Layer 4 of a small transformer language model trained on English Wikipedia (14 layers, counted from 0, width 96).
A neuron's activation on a vector x is SiLU(gate . x) times (in . x), where the dot is the dot product.

Input weights of the MLP neurons that the questions are about. A number n stands for n times 0.0038.
n35 gate: -45 17 -49 -2 33 31 -1 21 -36 -24 13 3 13 44 -5 3 -12 -6 -40 14 -34 -29 68 -46 30 -27 4 11 -54 17 -26 -27 8 7 61 -45 52 28 -3 20 -25 -20 28 -60 -5 66 -10 -32 -6 11 -22 2 23 -18 29 37 -17 -60 2 -35 13 72 58 52 13 -28 -25 -15 26 -28 -23 2 -22 -15 -37 9 23 7 -9 -15 54 -14 44 22 -4 -8 51 -9 -28 14 -32 -41 49 45 -39 -6
n65 gate: -13 -22 -8 37 -30 31 9 -8 27 -19 59 -6 -2 -30 -25 -10 -29 -18 12 -14 -19 27 40 32 -13 4 -15 52 25 4 -11 -12 16 8 14 52 16 57 26 -50 3 -26 22 -37 -1 6 -3 12 -39 22 -22 -6 41 10 55 3 29 3 49 -4 -32 -6 27 1 -5 -14 21 39 -30 -21 -19 45 -10 67 20 -3 9 14 -62 -13 -17 -34 -12 15 -8 21 13 -2 -7 -22 -3 20 14 94 0 5
n67 gate: -49 -10 -21 -7 -6 -17 -8 -29 8 1 25 -1 2 -10 -17 6 -79 44 -13 1 31 -9 -37 17 -69 -27 27 -32 30 -1 -2 11 5 -16 14 -79 -18 56 -32 37 12 -37 0 4 15 -34 7 10 7 -35 -19 6 29 -9 -51 -30 -21 -22 3 36 -24 16 -18 -22 14 -49 2 32 20 14 38 9 24 -26 -19 -2 4 11 -47 13 -7 -19 19 28 24 -17 -5 -11 13 51 -34 -17 -29 25 6 -8
n83 gate: -20 -65 20 -12 6 -18 13 8 -34 -30 9 10 23 -35 -11 6 4 -8 -17 2 17 -44 10 -55 -21 23 39 22 -4 -16 4 -2 -38 -24 -10 -17 10 -28 0 -33 33 -31 42 3 48 -18 38 25 -12 -32 25 20 -18 18 -58 21 -22 -22 48 12 -12 57 8 20 -58 -1 -31 2 1 -15 12 20 8 -25 1 -20 74 36 -45 5 31 56 19 28 7 -53 -45 17 22 -33 23 -18 3 19 -1 3
n84 gate: -12 -1 9 2 -70 -18 -18 -59 6 4 -9 29 1 -5 -16 30 31 -21 20 -40 32 11 15 -12 -1 5 27 -4 -15 17 11 -1 -10 27 -44 54 72 6 -18 12 16 -93 -25 3 -43 34 -4 -6 24 3 -33 -15 47 -6 -88 9 -13 -27 -1 -25 -53 27 -2 8 36 -33 4 32 6 -2 35 32 -12 -29 13 -29 -52 11 25 -32 15 8 -22 14 4 1 21 -7 47 -10 38 77 35 -41 -13 15
n90 gate: 26 -42 -33 13 18 2 10 -9 0 -50 -13 -43 -53 2 3 -35 32 38 -33 9 -27 33 24 -4 9 24 6 -24 -44 -23 -29 -1 -18 -15 -22 -17 -31 8 -3 -2 54 -25 28 -8 -12 -37 -71 -37 59 16 10 -35 -21 31 -33 7 19 -6 -6 -27 39 12 16 -32 -23 3 -27 2 -64 1 60 5 -81 28 34 -14 6 -20 17 24 16 47 23 15 -29 -4 6 -18 2 -1 50 -24 22 -70 5 32
n143 gate: 61 -33 -36 5 3 -2 20 -15 20 -32 25 -43 -44 4 3 -2 -9 -12 2 -68 -18 -17 -5 18 7 -28 -22 -33 -25 34 -6 -16 -15 -2 20 0 48 -12 10 2 -14 9 -11 -2 3 21 23 -23 -28 20 -37 -43 -23 32 -23 -47 8 -25 12 48 35 16 -23 13 -27 23 3 -29 21 -20 -13 -39 -46 21 35 22 -17 -7 -28 4 44 31 2 -19 40 14 -50 -2 31 9 57 5 26 -42 3 22
n151 gate: -11 1 4 -28 -18 37 -25 -49 15 5 -18 -7 25 28 41 -4 -77 -14 -63 18 -11 21 -8 30 -19 -50 -31 -26 -23 -22 -28 -8 -7 5 10 -20 -28 28 44 53 -23 -5 39 32 21 -44 22 24 26 20 18 -28 -3 8 17 -34 12 -22 44 -27 22 11 -12 42 5 18 3 3 -20 53 -14 18 -52 -44 -9 -39 -41 46 0 6 48 2 48 2 10 -26 33 -9 -49 59 10 -26 4 2 -2 -14
n185 gate: 26 16 1 -1 16 -13 1 -36 34 -12 3 29 -22 80 9 27 38 -27 36 -8 48 -19 2 -15 27 5 -20 -20 16 -9 -13 -22 38 -2 -20 29 28 -46 -36 4 6 -26 33 4 52 20 -28 35 -13 -43 9 11 -31 -14 -23 -6 -14 -11 -38 -33 -1 -4 25 79 27 -18 -14 41 21 -43 8 4 15 5 28 -13 -4 -42 -24 4 60 -14 71 7 6 28 1 -4 -11 21 -6 35 21 2 -38 -24
n202 gate: -52 -5 -3 -20 -1 11 -8 -8 29 -39 2 -15 -2 30 30 31 -4 -16 -7 -47 10 -51 1 -7 -20 -28 32 -27 -30 -10 -9 19 27 -9 23 21 2 25 -25 24 23 2 49 50 -26 -6 19 9 -48 -38 -2 -7 1 4 -53 -22 15 -19 -2 28 30 50 -34 -5 -10 20 4 25 -6 -4 -16 -54 18 -3 23 29 -21 -17 34 0 24 3 6 -11 -15 13 -11 -21 27 -25 33 23 -23 12 -6 -9
n35 in: -8 12 -32 -32 30 5 29 20 19 -36 11 -18 47 -24 4 21 -14 -21 -26 3 -22 -43 32 -17 25 -7 12 -5 -25 6 -33 -54 -19 -27 18 -25 55 30 0 60 -3 -3 19 -25 -5 14 17 -2 -22 -95 -25 -12 -26 6 26 17 -3 -32 1 41 16 75 -4 -3 15 30 -28 -12 -2 4 18 -20 7 -8 -32 34 38 9 8 21 32 0 -3 -28 -25 -10 46 -22 1 -1 -26 -49 50 14 -24 -27
n65 in: 32 -2 -7 17 -33 15 -15 -30 51 -31 25 -27 -23 -54 -16 -31 7 -9 44 -23 -2 20 -27 -10 11 39 12 51 84 -3 -7 -16 -8 -44 8 45 -4 4 23 -43 -26 8 14 19 19 -12 -4 50 -5 36 22 -10 9 3 5 -40 31 -20 36 15 -9 -29 -25 -21 2 -30 40 9 37 -45 20 33 7 16 5 11 9 19 -13 17 -35 -89 36 -17 4 -11 1 -14 20 2 0 12 -26 34 0 8
n67 in: 16 21 0 15 36 0 53 17 23 15 9 -6 12 -1 -31 58 4 14 -8 -7 12 -34 -18 33 10 21 -5 21 -30 8 -13 4 -15 -44 16 -18 -26 32 4 38 41 6 -5 14 -1 -4 56 -47 -39 6 12 4 22 13 -29 -17 0 59 4 32 -2 -5 -34 -31 -11 60 -5 2 -42 22 -20 -9 -21 3 -27 -3 26 -37 22 51 -63 -10 3 -38 76 -28 -8 13 -7 22 -1 -30 -14 19 -5 3
n83 in: 26 71 -2 -18 8 -13 16 35 -22 37 35 53 33 12 3 -28 18 20 13 -5 23 43 14 2 27 7 -20 33 33 -19 -15 -17 -5 11 23 58 3 -37 -31 -38 17 11 32 26 1 43 7 3 -6 -12 -51 19 -16 -21 -13 7 -21 24 -11 -2 39 -3 -37 5 22 -23 47 40 -56 -55 30 -27 -28 -19 -22 -28 -3 -32 10 44 -2 -21 48 2 39 17 8 42 -26 20 -3 -15 31 15 5 4
n84 in: 21 51 31 -13 45 -1 -1 4 21 6 -29 -6 -22 -10 -1 34 13 -11 31 -33 9 66 -17 -19 -17 -28 -4 -25 13 88 15 -23 18 -38 15 -39 -26 -27 -15 -41 40 -22 7 -5 3 13 -48 -11 -9 -33 -13 -41 -42 10 2 -49 -77 -22 9 2 -12 2 28 42 -14 1 -37 14 4 -1 -26 15 -15 9 -15 -42 18 -25 -42 22 27 24 -16 31 55 8 -36 -1 72 -13 -11 32 -29 8 -33 19
n90 in: 9 3 -6 12 -26 -10 6 -66 19 47 13 -4 17 44 -6 48 0 -20 15 -32 -38 5 -5 -1 12 -15 -15 -7 28 -1 7 -29 -22 -23 14 -33 -5 0 9 25 -19 -42 11 2 -27 34 -6 12 -15 -9 22 -48 -54 25 8 -17 14 40 12 -21 38 -2 16 34 59 -22 -12 10 31 -21 -52 5 10 2 29 3 48 -16 -56 22 -2 -27 67 63 -22 47 15 9 -24 -17 -9 -4 -21 12 31 21
n143 in: -19 38 42 -27 -14 -6 16 -22 20 6 -29 6 32 16 12 42 17 -51 0 43 38 2 -21 -2 -1 69 34 21 18 -60 6 -8 14 -13 -14 20 26 -26 -37 17 8 -28 -16 3 36 12 3 0 3 -64 -10 17 34 6 -33 13 17 1 -28 -21 -23 -9 1 -10 16 22 25 42 -31 -20 6 16 77 -29 -9 -14 17 -20 29 15 -71 -20 -3 -2 -27 10 49 -55 27 -51 -29 19 7 -2 -21 7
n151 in: 2 -37 13 -20 31 -2 -22 -19 29 5 30 9 -46 66 18 33 -2 -5 49 44 9 -45 -23 -7 21 3 -8 19 0 1 38 -11 0 44 -20 -23 -11 25 36 7 -47 -11 52 -16 21 -3 -1 5 -4 23 -26 46 35 -50 15 44 21 5 5 13 27 -12 -29 1 58 -5 24 39 -15 -12 28 -51 -46 15 -3 28 -38 8 5 -7 -51 12 -1 10 30 31 27 39 10 -3 22 -27 70 64 -31 -34
n185 in: 14 21 2 -2 -19 23 -57 -32 6 -18 2 1 59 34 28 56 30 2 8 18 11 16 -24 29 -17 -6 -33 8 -2 32 -16 -39 -40 2 -15 -43 -31 15 -26 21 -34 -29 28 5 30 -26 -42 3 -21 -15 -41 30 -5 -6 -11 21 -7 -5 4 15 22 -3 -11 -55 -6 -11 16 32 -17 -7 20 5 23 -11 -4 0 -57 -27 31 39 47 -39 36 2 36 27 3 -45 -21 10 -19 18 12 -4 -42 3
n202 in: 15 20 -1 5 -23 -19 16 -5 28 2 3 -26 -11 -21 24 17 3 -40 18 12 -32 1 -33 20 20 37 32 3 -16 6 -18 -10 9 2 -19 14 -1 9 -45 -17 11 28 -18 -7 10 25 4 -26 -48 -37 4 -9 12 40 14 -57 -22 42 10 34 16 -18 -12 -7 -14 10 26 -13 4 -43 25 58 -29 24 5 15 -2 -56 -14 37 3 -5 -12 -47 -16 38 16 -9 14 -33 -6 -12 7 -2 -23 28

Each question shows a token from some text and the vector x that enters the MLP there. A number n stands for n times 0.025.

"ive": 28 -7 -26 -16 6 -10 -7 -6 9 -4 -22 -2 9 -7 18 -34 -7 8 25 -1 0 -10 -31 51 2 34 -6 -25 -19 -7 4 -46 13 -15 -28 -4 -17 30 -7 5 -25 -1 -1 -23 13 32 -12 20 -33 -9 16 11 5 32 8 3 -13 -31 2 31 6 -8 -23 -15 7 16 29 -5 -4 -8 15 8 20 -2 -46 43 -14 4 -11 15 2 7 -1 -10 -5 41 7 -4 10 -2 -6 -43 25 10 29 -15
The most active neuron and its activation: n84, at about 0.15

"s": 29 30 5 2 20 -32 -3 4 -7 -7 21 24 2 -3 4 -11 64 -4 -15 6 2 9 -3 5 4 12 29 19 7 18 -3 -53 7 -5 -1 -7 -14 53 -3 -11 23 0 -8 11 6 -1 13 -14 -59 -19 -12 -4 -3 14 -3 10 -3 8 -8 5 12 2 -12 -6 -8 -18 -25 -22 5 28 -5 -20 -4 -14 -9 -18 30 9 -14 9 -24 -3 12 13 30 -8 28 3 9 -26 -37 -4 -12 17 -10 -5
The most active neuron and its activation: n83, at about 0.22

" of": 17 -13 2 -19 5 22 -13 12 3 1 -10 -78 -12 -4 -3 5 -3 -6 4 12 13 -4 0 1 20 -9 0 1 -12 19 3 11 -14 26 0 -7 22 23 -1 35 22 13 -27 -21 20 0 14 1 -3 19 -26 -10 -2 21 2 6 8 16 -10 23 -3 7 -28 -43 32 34 21 -23 0 33 11 -44 0 -34 -17 -8 -8 31 18 -4 -17 6 -26 -2 2 -11 -11 -7 22 5 15 -5 31 15 -19 25
Which three neurons fire most, strongest first? n83, n65, n151

"ce": 21 0 30 -1 -7 4 -15 8 31 27 6 15 8 -3 15 12 -22 15 6 22 -37 0 -34 1 7 17 9 -13 -28 12 -17 -16 0 21 -20 -29 4 53 -15 -25 7 -6 -6 10 2 -8 -14 -4 -5 51 -12 17 6 20 6 -11 -39 -16 -6 17 9 -6 -22 -22 26 25 6 21 25 2 2 7 15 37 6 16 5 20 -6 7 10 -35 4 -5 31 17 -12 -1 33 -6 -10 -8 37 6 8 0
The neuron with the highest activation: n67

"\n": 20 14 -16 -4 12 -6 20 10 23 -10 29 -4 8 4 -9 -9 10 -5 -11 -43 13 6 5 3 -22 9 14 -5 -18 -6 -9 20 -38 -5 -20 -5 7 8 -23 -18 -23 15 28 -11 -2 5 14 -7 1 3 -3 -10 5 26 4 -25 13 25 11 37 10 32 -4 -2 0 7 -2 10 -10 -11 14 -13 -15 -23 -22 -6 -2 -4 -11 -3 0 -6 -17 -19 23 -2 0 3 7 13 21 73 11 10 -5 -20
The neuron with the highest activation: n202

",": 19 6 -39 -9 3 -19 14 7 3 10 22 -88 24 -14 3 -13 -9 -2 9 9 -5 -2 0 9 20 27 22 -11 -18 15 -15 -14 11 -15 -2 -2 -24 15 -3 9 -24 5 -5 -23 -14 16 7 0 -1 -14 -27 0 -7 13 -8 17 20 -37 -20 17 16 11 -5 8 22 22 -20 6 0 -25 -8 -15 0 -7 -7 8 -38 3 12 17 5 -9 -16 -52 -1 1 -10 7 4 20 11 20 15 4 -4 9
The most active neuron and its activation: n35, at about 0.39

"es": 30 40 -41 5 3 -25 -18 11 2 -5 -4 8 10 15 21 -6 30 -6 -17 30 -6 -11 10 2 12 23 14 30 1 11 -10 -37 18 11 -21 -14 8 21 -10 10 -9 -2 -7 22 17 5 5 -5 -41 -11 -40 -36 -12 18 -5 -15 -2 -33 0 20 -29 10 -1 4 14 -6 0 13 13 5 -20 2 8 8 -3 4 -24 -7 -20 24 -24 -30 6 13 3 31 43 10 -14 -10 -4 -14 -27 -37 -29 -38
The two highest activations, in order: n185, n35

" 18": 24 -15 13 -45 -10 -16 -2 -35 2 -11 -24 -32 17 -21 -1 -11 10 2 -23 4 2 47 -16 -6 -8 -11 7 22 -12 -26 -13 -2 -2 -15 14 -7 -31 28 1 18 -8 33 -2 -18 12 -2 12 5 -29 22 8 1 8 -22 32 5 -22 23 12 21 32 -18 -8 -23 24 37 17 -16 -10 -3 -15 -1 -33 10 17 -8 -8 26 -26 21 0 -5 -20 -31 -32 17 -25 -1 -15 13 7 29 -3 44 17 7
Which three neurons fire most, strongest first? n65, n151, n84

".": 11 1 20 4 -16 -32 1 30 28 9 -3 -32 26 -7 31 -21 18 8 -18 2 -8 -4 5 13 6 -8 25 -48 42 -2 -12 -31 -19 -8 32 15 46 5 4 -15 -4 -37 11 -23 7 -20 14 3 1 -28 6 -6 22 2 23 0 -5 -15 -4 16 -10 -7 -3 8 7 10 1 28 -16 -4 -52 -5 -19 -23 -10 12 -30 5 2 -2 -32 3 -60 -13 15 2 26 7 -27 2 30 29 -15 -5 -3 -10
The neuron with the highest activation: n90

"point": 14 2 -4 -39 2 2 -12 -4 33 -8 15 20 8 4 13 19 13 -2 1 -2 42 -4 2 22 -4 36 -14 0 25 15 -9 -28 41 -9 -23 -6 14 9 10 -19 -14 33 -21 27 8 -28 -6 -1 -44 -31 0 -6 -1 15 -12 -17 -6 26 18 34 21 -5 -16 -1 -35 -5 11 54 30 1 -12 27 6 -21 -9 26 27 -25 -1 0 0 5 10 11 -9 -8 -3 -6 18 19 -26 8 -11 -30 15 4
The neuron with the highest activation: n185

").": 15 2 30 -3 -3 -27 2 13 20 -11 -14 -30 8 -6 20 -7 7 8 -33 -10 -9 -6 -7 9 -2 -17 31 -11 23 16 -6 -24 -20 -15 6 29 25 31 9 -15 -27 -18 1 -16 15 21 -6 18 -6 -46 -1 -34 -8 18 7 -5 10 -29 14 6 -18 12 11 2 -1 3 5 19 13 -17 -43 18 1 -31 -8 24 -39 4 17 32 -28 28 -42 -33 20 3 28 14 -2 5 34 27 38 -19 7 -19
The two highest activations, in order: n143, n84

"le": 29 -12 -8 8 5 -15 14 5 23 -17 -3 16 -10 24 11 3 -13 13 10 5 34 10 -11 13 19 -4 46 10 -5 2 -19 -14 3 -11 20 -9 -38 5 -6 2 0 16 -23 22 0 -15 -12 13 -5 26 19 3 2 23 17 -16 -5 -28 -10 20 -14 -10 -7 17 -18 -1 -22 10 11 44 -17 -9 42 -4 6 -10 7 20 19 20 1 -32 -13 5 30 -12 -36 4 19 -45 5 -5 10 34 6 -48
The neuron with the highest activation: n67

"ta": 13 0 21 -3 -24 -20 -13 -2 -1 28 -34 10 -31 13 38 -8 6 -21 -4 12 3 -28 -9 52 26 30 35 -9 1 11 -1 3 -25 -14 10 -26 -50 -9 -20 -22 -42 -6 -6 -1 12 6 -1 7 16 15 23 17 -5 27 -12 -21 10 34 10 -14 30 -15 -14 -24 11 -27 18 0 42 2 11 -2 6 25 -26 5 22 -1 13 18 -7 -11 -2 -18 -1 -14 49 -19 41 -28 -3 1 -32 20 -15 -22
The neuron with the highest activation: n35

" known": 2 22 1 -16 19 -14 22 -24 4 -32 -40 -45 -23 -7 14 18 6 16 -13 11 1 6 8 5 19 -17 18 -4 2 -3 -30 16 1 -13 19 -34 21 9 -11 12 -7 -38 13 -43 11 3 2 -3 -12 -25 -23 -15 7 1 -4 -2 -3 -6 -6 28 -3 11 -12 -17 -33 32 8 0 13 2 42 6 36 -7 -12 43 -28 -12 -39 9 -19 -15 -2 -20 -44 -10 -21 24 32 -4 18 -40 -16 -15 3 -35
The most active neuron and its activation: n202, at about 0.35

"re": 17 -19 -20 -8 -3 -12 -3 18 27 -19 36 28 11 19 10 -7 22 -3 -3 23 7 11 0 20 -1 40 25 -23 -23 15 3 -3 16 -17 -11 -18 -6 34 -7 26 -32 -2 -10 47 5 5 13 -5 11 -14 -30 3 10 2 -1 -19 -14 -28 3 37 -12 -22 -11 -3 18 30 -2 13 -11 6 -6 2 28 22 20 -2 -32 20 3 15 12 -48 12 2 -4 -20 1 5 11 -6 19 -27 37 16 40 -20
The most active neuron and its activation: n67, at about 0.2

" because": -10 8 25 12 -14 23 2 3 17 -32 -37 -54 39 -20 3 5 -1 -2 7 15 0 19 32 -4 23 1 34 -49 -27 -8 -16 -11 -5 -36 -9 -20 -16 31 -20 16 27 9 27 -20 15 -26 -16 -1 -36 20 39 -34 -20 19 -12 -9 24 -2 13 15 -2 12 -1 2 -24 4 -9 -4 -15 -5 -24 7 2 18 9 -20 1 -16 -16 31 17 -5 10 -29 10 -2 16 0 -13 -5 4 3 -16 12 -35 11
The neuron with the highest activation: n202

" in": 20 2 -3 -32 30 20 -7 2 -9 12 8 -41 -2 -12 3 9 20 -3 -7 -6 -7 12 7 -10 -33 9 45 -50 -20 -12 2 -37 -9 9 -51 1 6 25 -5 18 -10 16 -5 7 5 28 7 9 1 -61 -28 6 3 24 4 -1 24 27 -26 15 -21 -27 -5 -12 9 68 8 -15 -15 8 -16 14 -30 -23 -6 -18 -10 35 -37 22 21 3 1 -21 8 10 -1 -7 7 4 7 -3 7 -17 37 16
Which three neurons fire most, strongest first? n143, n65, n202

" well": 13 34 -15 -6 34 17 -2 6 6 9 19 -24 -17 -32 -6 7 3 -1 10 18 -6 2 0 27 6 35 -5 -18 9 -4 -7 35 3 28 14 -10 40 35 7 22 -7 -12 6 -31 -4 -28 -14 6 -35 14 1 -37 -15 31 -10 0 -12 6 -5 37 14 9 -22 -2 29 37 21 -1 -23 14 40 -8 48 18 -17 -3 -25 -1 -13 11 15 -10 8 -43 -6 -31 -19 3 1 -4 1 -15 33 -25 36 -19
Which three neurons fire most, strongest first? n67, n84, n202